Layer 4 of a small transformer language model trained on English Wikipedia (9 layers, counted from 0, width 96).
A neuron's activation on a vector x is SiLU(gate . x) times (in . x), where the dot is the dot product.
The model reads these tokens: " " "18" "9" "5" " " "-" " I" "re" "l" "and" " " "18" "9" "6" " " "-" " I" "re" "l" "and" "," " W" "al" "es" "," " S" "c" "ot" "l" "and"

The vector x that enters this layer's MLP at each token. A number n stands for (n - 500) times 0.0075.
0 " ": 413 602 553 447 482 533 644 414 400 681 187 627 441 480 541 487 582 602 558 527 425 445 568 431 564 545 795 414 347 455 379 538 540 507 685 535 554 587 402 486 564 727 436 889 545 649 336 456 417 428 499 455 474 589 527 586 474 548 626 408 694 485 395 593 546 571 525 549 495 503 424 515 653 436 393 351 556 374 515 509 430 481 215 438 693 439 523 390 496 617 467 435 539 477 455 637
1 "18": 497 603 406 469 614 530 584 350 361 518 336 561 528 251 534 538 739 689 477 645 596 426 511 298 438 628 687 682 472 410 578 658 554 366 664 442 445 528 593 427 544 627 518 810 547 563 383 443 582 422 524 277 513 627 493 540 294 480 615 403 634 476 413 546 424 601 507 468 551 571 388 452 683 593 447 425 476 429 596 503 485 556 230 508 562 457 537 451 401 504 518 522 600 374 405 578
2 "9": 484 556 653 525 610 676 604 370 452 571 455 458 514 507 375 445 642 643 349 535 691 309 483 390 324 383 670 572 429 458 498 685 617 378 541 418 458 457 512 645 600 642 314 727 593 572 445 496 490 436 421 153 443 719 513 605 406 457 691 439 657 564 534 630 566 686 464 423 476 618 398 548 578 475 398 492 347 347 433 465 523 610 304 552 499 439 396 363 527 594 458 554 553 532 485 571
3 "5": 449 551 730 610 590 601 627 341 483 637 426 424 506 543 424 448 589 643 316 564 758 347 505 394 310 402 708 545 405 479 507 726 634 353 481 444 432 462 555 575 589 616 318 818 557 578 483 500 638 568 481 185 512 694 502 524 429 484 608 434 638 495 477 524 578 704 442 383 454 588 467 487 556 485 473 473 495 377 391 505 567 579 450 450 491 492 496 386 487 574 550 465 454 538 577 564
4 " ": 467 599 646 507 555 454 567 424 396 762 171 549 480 478 610 514 519 616 478 563 460 499 637 423 477 493 827 415 340 475 450 664 545 394 647 537 576 543 391 507 538 742 379 901 577 627 407 521 467 530 511 411 497 608 483 539 535 513 588 393 689 490 431 542 567 624 422 502 440 538 415 510 598 421 401 339 589 512 484 525 465 490 353 381 563 455 475 407 515 641 583 445 469 468 509 665
5 "-": 439 597 423 556 504 509 480 342 471 827 397 718 618 458 413 470 567 534 367 516 510 503 637 430 400 534 529 324 426 478 523 520 512 353 522 566 444 621 543 356 662 536 438 605 479 667 577 439 536 421 474 437 406 505 585 656 513 457 628 464 965 416 539 434 520 663 471 551 642 530 345 544 582 406 392 505 547 486 583 565 509 587 344 505 623 449 433 411 462 670 542 511 641 527 429 680
6 " I": 476 741 511 511 769 522 439 168 461 496 481 563 395 316 431 577 674 587 412 571 483 388 592 541 469 553 707 298 511 483 491 547 382 506 510 509 465 525 459 410 613 518 403 499 443 478 442 623 525 413 540 289 425 628 476 574 425 369 505 456 644 440 476 403 529 526 517 559 433 607 531 488 651 469 359 563 594 557 512 716 308 608 454 415 581 434 431 417 608 509 481 565 438 495 453 755
7 "re": 431 522 700 629 724 431 512 398 508 432 552 563 487 558 577 283 728 530 510 613 487 420 484 690 485 218 580 439 732 501 468 451 352 210 627 600 463 511 378 448 519 570 409 471 547 490 252 468 634 422 502 537 427 671 528 569 455 580 653 521 611 580 370 465 537 634 575 333 609 794 331 541 475 447 433 471 484 436 492 359 578 546 761 510 527 371 610 400 455 555 528 489 597 324 691 492
8 "l": 562 602 564 437 682 449 184 302 620 625 398 626 466 523 561 476 774 573 490 523 660 542 468 550 405 498 633 395 632 320 256 389 525 521 689 573 269 420 726 508 443 558 523 404 199 381 421 487 546 521 474 364 531 577 622 363 535 420 595 421 521 588 423 513 421 480 473 415 549 490 328 395 519 493 364 492 489 596 488 485 626 523 628 674 422 401 526 203 446 512 505 433 593 506 492 440
9 "and": 583 581 614 615 794 600 316 261 684 539 341 437 413 530 475 409 537 623 456 648 688 359 666 271 425 485 467 477 461 426 398 543 486 597 575 375 426 478 680 452 568 431 357 668 416 604 484 472 587 448 373 337 456 543 645 582 689 376 616 362 615 415 500 453 682 605 534 358 573 586 562 555 550 478 465 434 380 576 664 508 449 588 421 427 554 505 521 412 530 487 488 390 363 507 743 492
10 " ": 461 621 635 509 592 376 482 369 417 653 166 595 409 468 618 552 414 544 543 565 498 458 577 435 451 516 728 394 319 460 383 586 473 425 678 613 633 605 384 461 506 624 328 879 521 644 345 523 446 515 511 413 526 525 518 531 530 496 623 400 697 432 465 576 552 632 510 488 528 532 454 556 636 485 432 361 590 525 543 528 435 492 336 407 655 398 558 381 494 698 599 396 495 467 574 597
11 "18": 526 623 425 484 685 470 485 310 419 503 329 560 482 245 503 543 695 670 493 626 640 405 540 332 393 587 646 647 436 402 524 648 566 414 694 459 504 554 561 452 527 559 476 854 553 567 364 479 594 428 590 302 578 583 489 561 339 490 626 452 693 439 439 511 414 676 513 416 619 569 439 436 663 621 480 430 479 462 607 517 483 554 329 550 590 388 580 454 421 533 555 486 582 383 458 579
12 "9": 493 528 651 495 642 624 516 335 509 568 457 451 469 473 370 465 600 652 365 489 695 323 496 391 317 407 635 582 393 445 464 687 594 411 590 458 481 465 507 637 650 596 311 705 580 573 417 483 504 436 450 172 450 711 480 632 404 433 698 465 690 582 531 617 575 718 454 389 520 629 410 559 549 503 441 465 320 342 484 438 532 624 307 589 546 376 435 357 510 581 455 517 549 501 475 551
13 "6": 448 532 718 589 596 585 524 349 546 633 432 435 550 515 416 448 571 659 352 532 753 356 517 420 290 397 645 537 375 500 471 752 623 382 533 456 474 481 552 587 631 622 319 812 593 584 465 493 638 587 471 191 522 698 475 548 408 452 637 457 659 469 459 545 568 740 426 358 507 619 431 512 538 522 501 451 463 383 418 512 570 571 445 475 503 443 478 385 459 591 565 433 496 501 558 562
14 " ": 477 572 652 498 559 449 505 413 419 759 163 549 472 461 610 527 488 614 474 570 478 524 631 417 454 499 824 425 325 474 429 673 545 415 644 541 595 564 375 498 576 728 359 874 593 634 397 520 484 545 522 392 508 602 471 532 533 515 597 400 712 490 433 535 573 620 425 479 461 544 416 527 598 423 429 339 587 517 495 517 478 510 373 383 568 437 498 411 540 648 589 451 463 463 525 653
15 "-": 444 578 428 548 515 508 471 334 464 823 393 717 616 443 423 482 563 532 364 523 509 522 631 408 389 538 539 331 424 475 529 527 502 360 523 562 446 619 537 357 668 532 435 604 479 670 575 441 544 429 487 436 410 511 585 646 512 444 623 464 973 425 547 436 522 660 474 545 644 529 351 537 584 405 382 501 559 485 583 567 512 596 344 515 628 440 445 419 470 675 544 513 632 519 429 669
16 " I": 479 737 507 511 771 525 439 167 453 499 478 560 401 313 435 577 668 588 411 575 483 390 591 535 461 557 707 301 512 483 491 550 382 504 513 509 468 522 458 409 612 513 402 504 440 481 446 624 526 410 538 288 422 634 477 572 424 362 503 456 645 444 480 402 528 529 515 558 433 601 528 486 652 471 355 562 598 557 510 714 305 613 451 418 583 437 437 425 606 508 481 562 441 497 453 754
17 "re": 428 518 703 629 721 434 509 396 507 437 554 560 490 559 578 279 723 529 503 616 492 415 483 687 483 220 577 442 728 497 466 453 361 211 623 600 463 509 374 447 527 571 410 474 551 490 255 464 632 418 500 533 432 677 520 567 459 577 657 527 613 577 369 466 540 636 572 334 612 796 324 537 471 447 436 469 486 435 489 358 574 544 761 513 528 371 608 402 459 550 530 487 595 322 698 495
18 "l": 561 602 569 438 679 454 189 303 620 624 402 623 468 520 558 476 775 571 489 523 659 547 468 552 408 503 635 394 625 317 253 389 531 521 690 575 265 423 727 504 446 556 524 405 200 382 423 489 545 519 479 356 533 581 622 362 533 417 593 426 519 585 422 511 420 474 474 410 550 496 325 391 518 497 372 490 494 599 483 484 626 526 630 671 419 403 527 203 443 506 504 434 596 502 492 444
19 "and": 580 582 614 618 795 604 315 261 683 544 342 440 417 531 474 407 537 624 453 649 696 360 666 270 425 479 476 479 459 422 400 542 486 592 570 371 423 480 677 451 569 437 361 673 420 607 486 470 587 446 378 338 457 541 642 583 687 381 616 362 617 413 500 453 680 610 532 361 573 586 559 552 546 475 463 432 384 577 661 512 445 588 419 425 551 507 519 411 531 488 487 391 362 509 743 490
20 ",": 516 472 556 570 642 461 789 200 510 800 485 581 370 526 504 517 615 629 261 572 454 429 635 542 291 549 540 433 559 412 483 533 397 411 433 541 586 555 452 451 480 518 269 576 450 516 446 359 529 506 539 288 532 546 507 550 626 508 627 439 681 510 495 509 587 641 559 546 553 516 366 390 530 397 469 536 420 551 555 591 597 590 416 559 752 482 493 415 362 426 487 452 619 399 682 651
21 " W": 520 518 521 645 646 474 537 144 484 470 439 550 644 431 477 466 687 535 594 629 349 504 529 460 483 492 636 242 349 429 465 534 526 415 552 458 526 448 462 428 439 447 359 551 606 553 422 682 422 503 522 565 431 564 613 461 499 457 708 416 620 522 480 400 618 643 635 444 386 582 518 545 617 546 498 474 505 691 394 769 344 586 385 532 566 499 563 316 604 445 447 462 627 510 443 603
22 "al": 730 592 552 515 511 583 500 392 565 415 242 604 528 445 533 346 549 503 458 485 627 375 349 478 636 455 442 285 442 390 437 555 428 461 438 528 439 461 528 392 714 397 398 581 511 257 357 660 511 495 412 365 373 489 349 333 619 364 607 551 497 595 381 513 478 630 564 491 660 470 314 647 668 385 515 602 500 635 491 640 352 504 492 570 659 387 592 470 513 488 682 616 468 349 543 606
23 "es": 658 571 618 550 707 551 288 232 695 420 498 623 539 376 585 464 587 561 376 526 451 332 558 520 410 521 456 488 441 514 435 630 482 535 453 589 341 390 623 513 517 414 411 689 454 419 447 445 484 485 415 234 395 426 488 324 614 412 509 395 692 512 540 507 624 588 611 446 721 751 422 477 559 559 530 574 419 481 482 531 576 421 404 471 677 555 477 543 622 556 715 520 440 421 687 537
24 ",": 539 455 538 564 669 442 702 254 540 772 466 578 401 542 518 480 603 614 182 564 465 457 660 544 262 518 534 438 556 456 475 492 441 453 456 556 590 495 493 428 454 440 216 535 429 483 449 356 512 455 542 304 565 583 515 520 664 515 605 418 639 549 500 452 577 674 572 499 588 504 380 404 549 422 478 593 401 532 593 575 577 568 437 587 788 449 509 449 362 441 512 494 595 421 688 689
25 " S": 486 533 569 571 598 589 392 54 488 618 460 484 578 447 497 474 609 528 602 545 413 488 541 442 414 563 626 284 487 362 462 679 435 480 548 558 488 511 443 500 499 507 445 658 519 490 396 633 496 506 579 537 494 583 587 505 428 424 655 445 637 398 510 405 533 575 660 496 515 568 388 496 707 439 458 534 423 619 441 592 451 527 428 484 684 549 359 424 602 461 418 568 522 518 466 666
26 "c": 483 437 477 575 825 446 487 343 554 581 424 619 597 559 542 382 702 347 476 634 508 369 380 402 370 697 700 286 456 491 366 507 476 441 564 515 617 525 646 359 371 414 407 525 612 517 432 516 505 554 518 544 342 501 508 672 610 531 633 375 535 506 402 440 597 464 677 349 596 464 593 626 556 507 617 567 521 543 366 612 523 517 323 559 743 425 515 613 417 355 396 590 540 628 580 642
27 "ot": 763 556 601 522 575 544 394 515 451 615 511 573 310 472 549 414 349 503 399 637 615 353 404 257 544 513 477 255 446 346 672 686 446 452 614 500 491 602 574 464 466 604 215 475 378 590 532 454 344 440 433 574 398 558 447 685 692 397 501 593 507 335 406 412 380 622 567 525 500 567 458 622 612 481 550 594 502 461 438 442 617 460 496 472 474 442 454 315 353 585 588 657 538 571 406 704
28 "l": 612 660 526 558 531 565 320 456 748 525 357 532 493 507 639 480 554 559 621 492 733 552 556 445 469 521 466 267 549 308 398 372 562 576 678 454 423 493 769 378 657 590 313 596 323 610 455 695 470 537 544 351 430 555 488 453 590 469 584 414 540 377 353 367 379 492 446 462 486 517 473 353 467 638 399 455 521 715 282 655 548 366 562 604 489 430 389 339 451 496 532 317 485 558 532 533
29 "and": 594 485 593 626 857 660 265 323 632 496 333 439 427 541 453 425 560 630 420 712 665 291 636 341 450 526 431 481 510 444 457 554 516 636 597 382 402 503 655 413 567 463 338 717 431 617 442 527 606 429 420 360 472 545 673 516 657 389 577 429 672 430 494 423 639 625 505 417 593 620 549 520 548 452 530 469 402 568 649 504 511 561 414 490 596 489 508 377 532 424 526 369 374 487 703 470

Each question shows the input weights of one neuron of the MLP. A number n stands for (n - 500) times 0.0014.

n35 gate: 312 441 471 552 450 376 620 408 436 573 488 578 433 377 616 527 671 497 343 435 463 477 537 695 599 333 327 509 686 582 535 533 509 378 524 584 556 523 627 641 403 598 614 409 571 345 448 516 450 663 468 563 584 477 549 521 558 554 414 565 515 339 606 482 515 564 450 548 561 486 403 509 512 369 418 518 353 537 719 578 476 618 548 754 553 452 351 398 463 560 323 437 298 439 429 449
n35 in: 402 519 432 401 466 525 646 503 563 641 763 617 530 564 473 435 566 413 568 485 341 264 425 397 409 329 533 584 549 387 445 345 512 646 413 455 430 610 192 513 482 460 452 491 590 288 545 546 485 440 592 429 491 675 617 500 555 422 758 410 494 308 408 280 479 448 399 553 554 410 542 697 534 415 635 485 500 557 407 547 650 503 635 555 522 534 381 537 509 391 494 482 521 560 500 478
On which token does it fire most, and how strongly? 20 ",", at about 1.8

n38 gate: 470 405 290 649 543 314 524 564 518 409 557 352 458 533 371 606 671 377 524 538 619 644 536 413 382 512 530 578 437 503 464 485 585 586 497 583 421 654 640 447 503 580 473 395 488 432 545 406 609 665 324 488 601 596 728 482 494 509 442 451 515 337 619 403 614 347 690 403 270 479 459 485 600 632 649 345 348 393 482 608 534 397 475 488 463 562 503 458 416 439 274 541 542 646 561 463
n38 in: 415 576 274 602 708 541 708 359 481 475 531 552 485 632 419 528 410 478 497 612 438 199 479 559 394 447 475 478 488 509 500 544 406 443 618 429 475 369 525 500 513 468 595 530 538 479 432 594 563 448 635 583 399 475 448 341 404 378 335 636 529 478 529 603 550 509 516 594 611 577 772 376 581 711 629 566 608 402 552 442 487 419 417 610 323 302 531 678 494 440 478 421 675 235 551 506
On which token does it fire most? 26 "c"

n25 gate: 531 409 556 403 520 409 694 359 536 584 514 418 635 500 561 424 477 582 473 351 472 356 500 553 440 514 536 591 483 522 349 486 657 349 397 514 808 402 582 555 508 506 489 424 378 544 625 592 293 393 399 497 577 614 607 632 558 411 543 542 480 567 642 578 481 489 489 579 370 472 473 595 458 342 396 618 525 580 547 598 589 486 652 593 506 383 606 626 460 463 483 642 393 514 606 534
n25 in: 667 485 456 520 432 432 580 482 486 670 427 488 439 544 663 417 542 438 483 415 503 366 603 448 530 529 318 381 593 401 485 450 427 494 479 546 488 553 453 614 571 372 260 259 553 431 398 571 424 449 547 571 598 451 468 518 538 596 473 651 566 503 439 351 439 497 371 582 378 379 517 552 503 401 474 609 740 612 589 629 727 545 521 595 464 817 590 526 500 607 521 383 509 445 616 527
On which token does it fire most, and how strongly? 24 ",", at about 3.3

n126 gate: 657 645 517 470 472 492 437 379 395 458 597 398 494 573 655 587 448 506 492 478 494 395 527 442 316 430 525 481 522 469 573 548 590 397 431 349 492 444 452 646 351 543 628 505 656 645 497 595 480 359 486 343 486 497 470 458 614 417 526 721 429 701 471 413 600 589 528 386 544 602 514 511 332 594 413 478 602 500 632 658 443 474 563 641 367 657 428 556 527 480 523 595 262 461 438 451
n126 in: 524 407 443 495 549 489 656 486 615 454 438 749 612 500 401 389 572 558 434 359 513 604 537 419 403 449 559 497 564 551 473 369 513 583 489 484 608 430 535 375 492 448 479 531 825 500 524 449 470 519 446 681 590 553 429 543 688 500 615 552 516 384 483 405 462 562 578 610 564 625 513 438 416 527 519 568 543 428 614 475 550 494 614 465 377 324 497 433 518 591 431 566 773 455 422 486
On which token does it fire most? 21 " W"

n83 gate: 418 491 470 364 589 607 572 488 576 412 354 532 410 350 404 317 593 395 408 571 564 427 333 395 572 482 674 587 482 535 723 393 618 518 527 540 500 447 462 590 417 545 609 509 670 540 485 497 571 509 662 500 494 340 388 474 298 696 380 551 530 491 342 432 482 588 579 394 500 500 417 453 298 529 603 594 402 523 500 376 389 524 639 589 423 518 588 397 619 560 491 666 332 352 534 395
n83 in: 284 461 352 450 500 315 558 416 474 328 474 323 477 432 515 601 452 605 465 506 666 608 448 430 476 476 605 567 377 553 624 581 674 446 645 657 574 414 426 397 530 512 509 543 590 512 579 339 527 327 633 446 570 541 552 441 444 600 572 521 476 382 625 444 491 488 556 408 392 689 347 653 503 474 776 616 288 520 433 503 591 564 545 577 473 386 532 382 460 665 536 520 553 488 417 400
Its two highest activations, in order, are on tokens 11 "18", 1 "18"

n6 gate: 538 523 517 563 587 649 709 570 466 622 540 716 403 407 443 363 271 541 452 506 437 474 667 532 542 509 414 511 514 431 416 526 488 586 592 594 651 486 596 369 471 482 534 424 556 517 489 516 315 485 456 494 614 606 698 549 382 423 659 532 526 497 482 703 356 365 408 368 583 480 508 506 462 494 439 709 511 491 528 651 465 395 455 427 368 662 509 500 489 376 334 664 564 620 377 453
n6 in: 489 537 489 548 609 552 519 452 390 702 410 405 536 361 407 351 660 379 500 313 466 511 503 534 515 452 629 522 435 625 605 520 645 532 349 472 460 361 480 360 534 425 511 456 399 578 548 393 685 494 489 445 497 416 414 509 554 614 575 569 451 594 571 514 328 376 321 307 708 340 359 508 511 427 454 474 542 553 480 471 404 559 389 363 420 535 622 545 634 419 631 478 426 584 354 555
On which token does it fire most? 5 "-"

n124 gate: 597 340 518 575 457 445 385 392 530 533 551 696 533 445 575 454 438 392 403 594 279 542 340 310 509 658 219 506 410 358 491 506 536 537 652 578 664 379 354 550 576 497 459 544 583 562 563 554 491 394 473 586 577 464 358 458 684 484 272 491 420 446 525 518 608 494 467 497 524 378 577 557 557 533 500 609 560 345 676 363 553 419 475 641 678 519 443 467 663 605 593 465 500 336 400 376
n124 in: 419 348 552 534 517 512 576 582 343 636 323 500 568 540 540 445 503 468 354 567 225 380 489 414 663 552 545 500 549 540 281 561 566 526 615 458 454 491 433 488 410 304 396 475 395 664 668 462 598 524 520 556 449 688 669 408 374 411 339 515 608 549 399 615 523 471 417 492 489 560 525 388 540 686 425 538 511 497 574 509 415 562 598 503 567 456 706 558 539 523 456 528 460 474 366 305
On which token does it fire most? 28 "l"

n158 gate: 577 430 536 568 475 414 495 488 402 514 434 546 565 459 505 444 690 545 589 479 242 371 568 453 477 597 500 661 508 489 563 581 423 517 739 383 481 439 544 673 431 570 441 524 335 338 546 427 453 398 389 514 514 705 389 550 522 520 399 411 427 569 494 561 382 541 329 746 484 486 427 442 415 481 425 539 606 557 603 523 548 491 446 394 361 548 335 500 561 660 551 516 417 601 481 540
n158 in: 384 506 410 474 488 673 667 561 428 424 506 417 549 477 465 555 342 565 537 427 454 445 594 500 506 468 503 408 445 616 604 450 427 618 390 623 483 564 480 577 389 641 520 595 559 491 310 405 320 473 340 376 554 434 582 561 538 706 659 477 606 610 488 483 641 595 457 342 362 540 330 699 538 454 407 465 549 314 511 440 616 410 417 544 213 462 497 564 500 550 654 489 439 483 382 559
On which token does it fire most, and how strongly? 4 " ", at about 2.4

n116 gate: 590 545 480 555 607 421 486 444 614 469 608 572 364 354 425 497 480 511 530 541 555 622 404 372 457 503 517 398 414 441 772 514 609 546 471 448 598 464 590 483 438 443 544 392 409 514 372 539 287 413 489 643 483 444 536 514 358 448 392 602 529 352 334 654 458 444 464 451 470 334 426 611 542 656 565 458 497 450 594 328 497 610 391 557 545 751 486 517 535 366 457 566 365 514 305 520
n116 in: 448 519 500 557 412 550 567 687 557 497 511 495 379 492 608 549 629 547 457 664 468 427 505 421 410 508 565 567 470 623 402 578 456 547 656 406 289 576 530 321 645 550 452 500 503 604 649 503 426 565 464 453 554 616 476 404 361 531 442 420 305 435 503 429 543 638 647 588 449 551 439 305 445 503 325 522 627 532 422 559 480 672 654 335 398 489 546 604 384 567 377 516 421 543 532 559
Its two highest activations, in order, are on tokens 1 "18", 27 "ot"

n191 gate: 380 736 448 500 519 543 449 555 527 525 488 542 676 755 594 580 513 400 431 598 506 713 515 326 500 500 385 542 576 375 506 680 503 400 381 455 678 420 426 550 367 385 506 497 603 623 570 471 601 456 432 341 597 540 425 432 341 374 431 478 647 503 595 408 351 622 387 649 442 542 335 357 610 518 469 512 530 476 584 576 534 582 295 361 348 728 463 546 609 603 575 560 439 494 429 352
n191 in: 497 467 488 518 581 740 662 422 488 506 526 387 474 565 538 408 476 473 564 566 620 429 799 479 326 417 468 623 527 621 461 713 426 473 470 491 648 387 587 597 423 392 468 420 500 451 438 578 539 531 554 527 698 415 645 506 603 397 548 566 452 577 693 530 553 488 462 535 263 593 500 562 349 394 250 348 427 564 424 430 439 583 533 626 461 358 491 699 585 491 506 500 580 474 417 579
Its two highest activations, in order, are on tokens 2 "9", 3 "5"

n68 gate: 430 485 360 474 634 430 545 442 425 349 546 463 657 512 411 582 390 453 627 618 509 474 460 598 432 555 314 331 537 578 558 550 410 355 598 617 439 402 579 453 570 471 466 475 500 318 368 486 433 536 453 285 654 618 423 529 638 411 680 500 426 639 503 407 552 431 405 522 411 480 599 638 387 454 634 555 466 520 560 553 657 536 554 704 512 373 532 645 475 579 444 655 483 586 601 275
n68 in: 585 444 391 664 412 438 474 414 569 485 410 379 694 441 407 562 497 476 474 520 500 398 474 555 458 629 486 653 404 547 520 642 374 530 530 543 386 550 485 350 374 583 500 486 559 463 517 552 532 446 597 580 471 335 803 465 704 443 446 586 467 415 567 614 651 480 602 571 543 586 457 407 386 584 462 535 353 572 491 521 452 334 590 137 456 434 442 547 494 568 401 417 579 312 534 563
On which token does it fire most, and how strongly? 23 "es", at about 0.34

n107 gate: 346 537 551 227 458 536 641 383 557 512 640 521 331 470 288 373 522 524 430 261 405 413 600 398 447 569 399 702 581 518 608 375 440 620 512 527 542 708 348 426 545 424 494 253 500 353 527 463 446 515 606 445 450 539 359 539 548 361 494 576 414 512 494 521 518 608 596 518 616 553 591 455 539 461 458 418 432 503 388 556 534 547 373 370 573 377 533 416 610 595 559 565 419 438 279 574
n107 in: 609 329 494 446 705 639 391 551 509 477 494 523 542 532 477 434 382 599 575 417 362 435 410 392 400 483 435 661 523 357 368 596 477 535 441 483 543 489 373 650 584 485 640 425 636 545 497 457 299 603 345 558 534 636 584 692 469 579 468 688 453 546 438 460 523 457 388 517 616 336 422 754 460 545 566 474 531 446 441 321 515 612 544 601 610 503 449 383 588 483 403 520 514 381 536 656
Its two highest activations, in order, are on tokens 12 "9", 28 "l"

n54 gate: 533 509 598 572 537 549 527 446 410 503 626 315 410 497 557 662 624 596 465 430 652 572 542 491 431 518 428 623 771 237 582 322 533 682 584 488 631 470 323 662 598 509 618 506 451 494 422 446 230 519 470 654 506 422 542 418 461 491 589 534 509 406 409 427 651 395 536 423 422 395 453 581 518 392 591 607 536 521 446 295 444 669 727 442 331 577 443 488 506 488 528 592 439 485 406 606
n54 in: 466 576 418 512 610 348 503 530 432 365 627 669 281 654 460 560 567 347 463 467 457 429 708 565 564 406 571 349 435 516 531 681 731 369 471 463 469 466 582 494 541 576 360 479 513 469 478 491 403 568 654 545 405 413 365 556 481 423 570 481 392 406 419 594 519 562 431 588 701 556 644 385 403 478 506 597 543 497 448 625 564 326 259 409 576 449 351 647 473 303 577 628 619 444 763 381
On which token does it fire most? 27 "ot"

n82 gate: 519 447 364 543 410 444 569 529 378 525 601 370 348 621 653 497 627 647 608 449 527 427 391 567 465 469 603 406 540 614 454 675 333 362 506 345 410 614 388 642 581 675 298 354 478 434 549 572 340 414 485 418 667 405 428 494 399 338 387 403 575 525 599 506 396 436 688 509 339 311 425 574 438 396 460 577 406 664 709 516 525 538 513 516 403 689 580 519 577 588 478 647 534 546 572 554
n82 in: 549 456 584 455 344 576 508 597 460 673 466 506 452 514 714 439 391 713 450 595 463 463 590 380 399 388 633 435 411 626 497 363 474 685 403 593 316 624 514 680 324 550 461 417 535 534 665 673 483 488 468 579 469 366 508 448 448 311 400 474 471 411 461 474 340 449 509 450 378 514 404 489 399 420 497 607 528 613 511 450 718 351 432 465 453 626 463 537 442 564 562 562 514 472 528 674
Its two highest activations, in order, are on tokens 27 "ot", 11 "18"

n184 gate: 300 568 403 390 503 598 574 432 457 618 523 451 671 556 642 441 521 396 668 531 613 407 463 503 506 500 581 610 593 687 491 426 518 575 422 555 570 564 547 485 359 464 411 421 435 649 483 544 406 425 615 583 506 488 414 386 669 431 524 444 381 576 409 635 404 602 553 497 422 584 328 494 477 378 515 497 436 442 425 338 347 494 232 479 509 324 404 561 582 500 410 643 286 413 296 485
n184 in: 431 718 539 544 647 427 543 491 596 389 538 554 347 464 610 405 435 562 543 500 533 330 546 505 438 456 582 410 544 591 500 545 453 613 562 680 572 572 547 517 428 410 543 505 366 413 429 425 447 435 522 643 527 568 373 503 522 421 362 500 531 580 549 683 643 495 398 411 426 448 446 541 511 333 431 572 451 549 481 245 562 614 403 528 419 328 426 611 322 537 582 643 450 639 406 627
Its two highest activations, in order, are on tokens 26 "c", 0 " "

n48 gate: 371 541 439 597 487 419 539 532 562 462 470 520 614 472 525 553 459 362 630 463 359 592 512 450 541 460 381 522 578 460 339 571 508 564 595 455 674 485 495 518 381 503 527 483 416 542 495 594 490 528 583 431 517 405 345 575 675 482 549 584 618 475 649 467 617 443 405 510 669 607 638 555 681 498 500 359 463 502 485 350 551 497 407 459 462 577 505 477 582 464 397 483 704 351 437 526
n48 in: 550 431 417 378 568 619 359 485 418 544 383 598 451 544 450 592 527 329 474 711 509 550 460 626 358 547 642 491 395 341 412 512 547 569 563 613 503 527 358 446 518 748 517 372 634 480 602 392 341 500 382 566 457 512 569 465 488 657 530 580 533 385 473 429 497 550 503 511 549 343 759 418 659 509 450 506 488 425 581 358 653 482 681 592 327 440 650 453 387 518 702 460 435 416 477 458
Its two highest activations, in order, are on tokens 10 " ", 22 "al"

n84 gate: 365 337 468 691 408 488 600 673 564 582 712 529 422 479 398 444 524 339 491 483 358 532 377 343 545 477 619 766 386 374 368 458 512 679 479 379 444 567 550 608 491 342 451 421 571 586 642 574 494 427 456 488 512 436 661 626 456 443 482 420 497 400 403 462 523 354 500 406 523 616 529 439 512 500 532 435 448 523 347 798 500 467 413 547 547 461 707 509 545 628 581 503 544 549 545 473
n84 in: 378 658 462 392 553 592 646 257 580 415 584 509 559 353 469 453 292 405 558 506 451 497 558 550 519 675 648 568 571 581 644 525 422 592 510 503 685 428 626 468 472 462 637 373 551 445 531 421 616 677 299 576 386 367 647 434 640 548 389 554 487 544 710 491 543 540 606 542 500 509 363 447 388 664 484 428 482 368 383 497 436 523 461 576 592 306 593 669 563 703 535 363 428 679 539 689
On which token does it fire most? 26 "c"

n141 gate: 492 271 476 529 511 601 513 459 513 371 565 466 557 287 484 529 495 591 372 559 404 542 461 336 651 629 479 484 537 581 455 441 518 347 414 492 450 555 542 460 563 580 538 368 622 454 575 436 616 470 474 532 337 534 490 461 482 497 537 519 540 471 391 708 597 474 353 556 417 412 377 283 600 417 540 632 479 598 384 511 401 413 400 503 529 602 442 524 528 481 575 469 324 516 640 548
n141 in: 610 379 526 572 392 529 574 585 564 416 523 523 485 461 443 521 457 550 409 601 485 510 500 495 540 547 513 562 601 464 401 518 609 537 237 477 526 284 576 398 563 548 454 538 503 574 663 480 487 438 571 460 497 495 505 667 692 385 585 547 460 414 654 534 425 565 448 546 510 669 642 572 414 497 411 508 420 423 247 529 447 476 465 563 524 434 557 380 538 336 415 627 398 598 601 503
On which token does it fire most, and how strongly? 10 " ", at about 0.45

n103 gate: 584 363 416 341 520 610 666 433 511 471 395 551 560 483 526 613 597 357 335 414 401 394 534 394 459 488 401 557 534 437 598 608 494 462 479 424 578 535 625 594 292 389 553 589 515 672 531 568 417 645 382 597 472 403 646 500 554 470 389 579 541 529 470 535 440 620 351 425 588 389 511 411 543 668 546 621 585 438 407 403 835 458 692 485 547 462 503 512 514 585 621 534 448 523 570 341
n103 in: 506 600 585 572 374 232 332 732 644 541 503 394 514 535 543 427 539 589 611 415 271 486 605 526 536 471 457 420 448 686 506 650 587 550 512 474 555 427 567 348 453 497 463 303 524 423 503 536 506 458 713 399 451 610 423 453 439 368 435 441 530 474 527 520 575 526 517 410 339 480 466 407 573 624 503 602 494 514 489 548 444 683 608 421 541 408 451 506 620 284 595 491 663 285 475 572
On which token does it fire most, and how strongly? 0 " ", at about 0.39

n135 gate: 563 546 403 610 670 466 556 570 413 533 506 340 551 497 599 552 376 564 438 518 503 413 509 683 478 612 402 521 407 620 352 326 476 709 429 355 494 795 451 525 497 524 576 480 274 494 563 579 286 438 515 525 408 610 509 259 596 522 561 597 488 473 612 575 419 668 434 673 324 598 450 578 407 566 415 573 393 488 583 506 518 438 562 351 369 506 281 551 436 518 565 406 476 524 573 577
n135 in: 500 329 556 518 625 362 636 251 693 260 477 526 450 565 526 533 618 476 598 328 491 441 442 379 582 450 413 392 518 471 592 353 571 572 415 628 574 411 521 360 568 491 353 489 461 604 477 503 589 403 577 449 480 512 578 441 665 549 362 362 560 420 460 467 476 444 497 445 544 424 535 538 559 515 455 408 614 305 613 451 566 497 388 431 551 726 571 547 622 545 279 526 290 322 506 424
On which token does it fire most, and how strongly? 29 "and", at about 0.38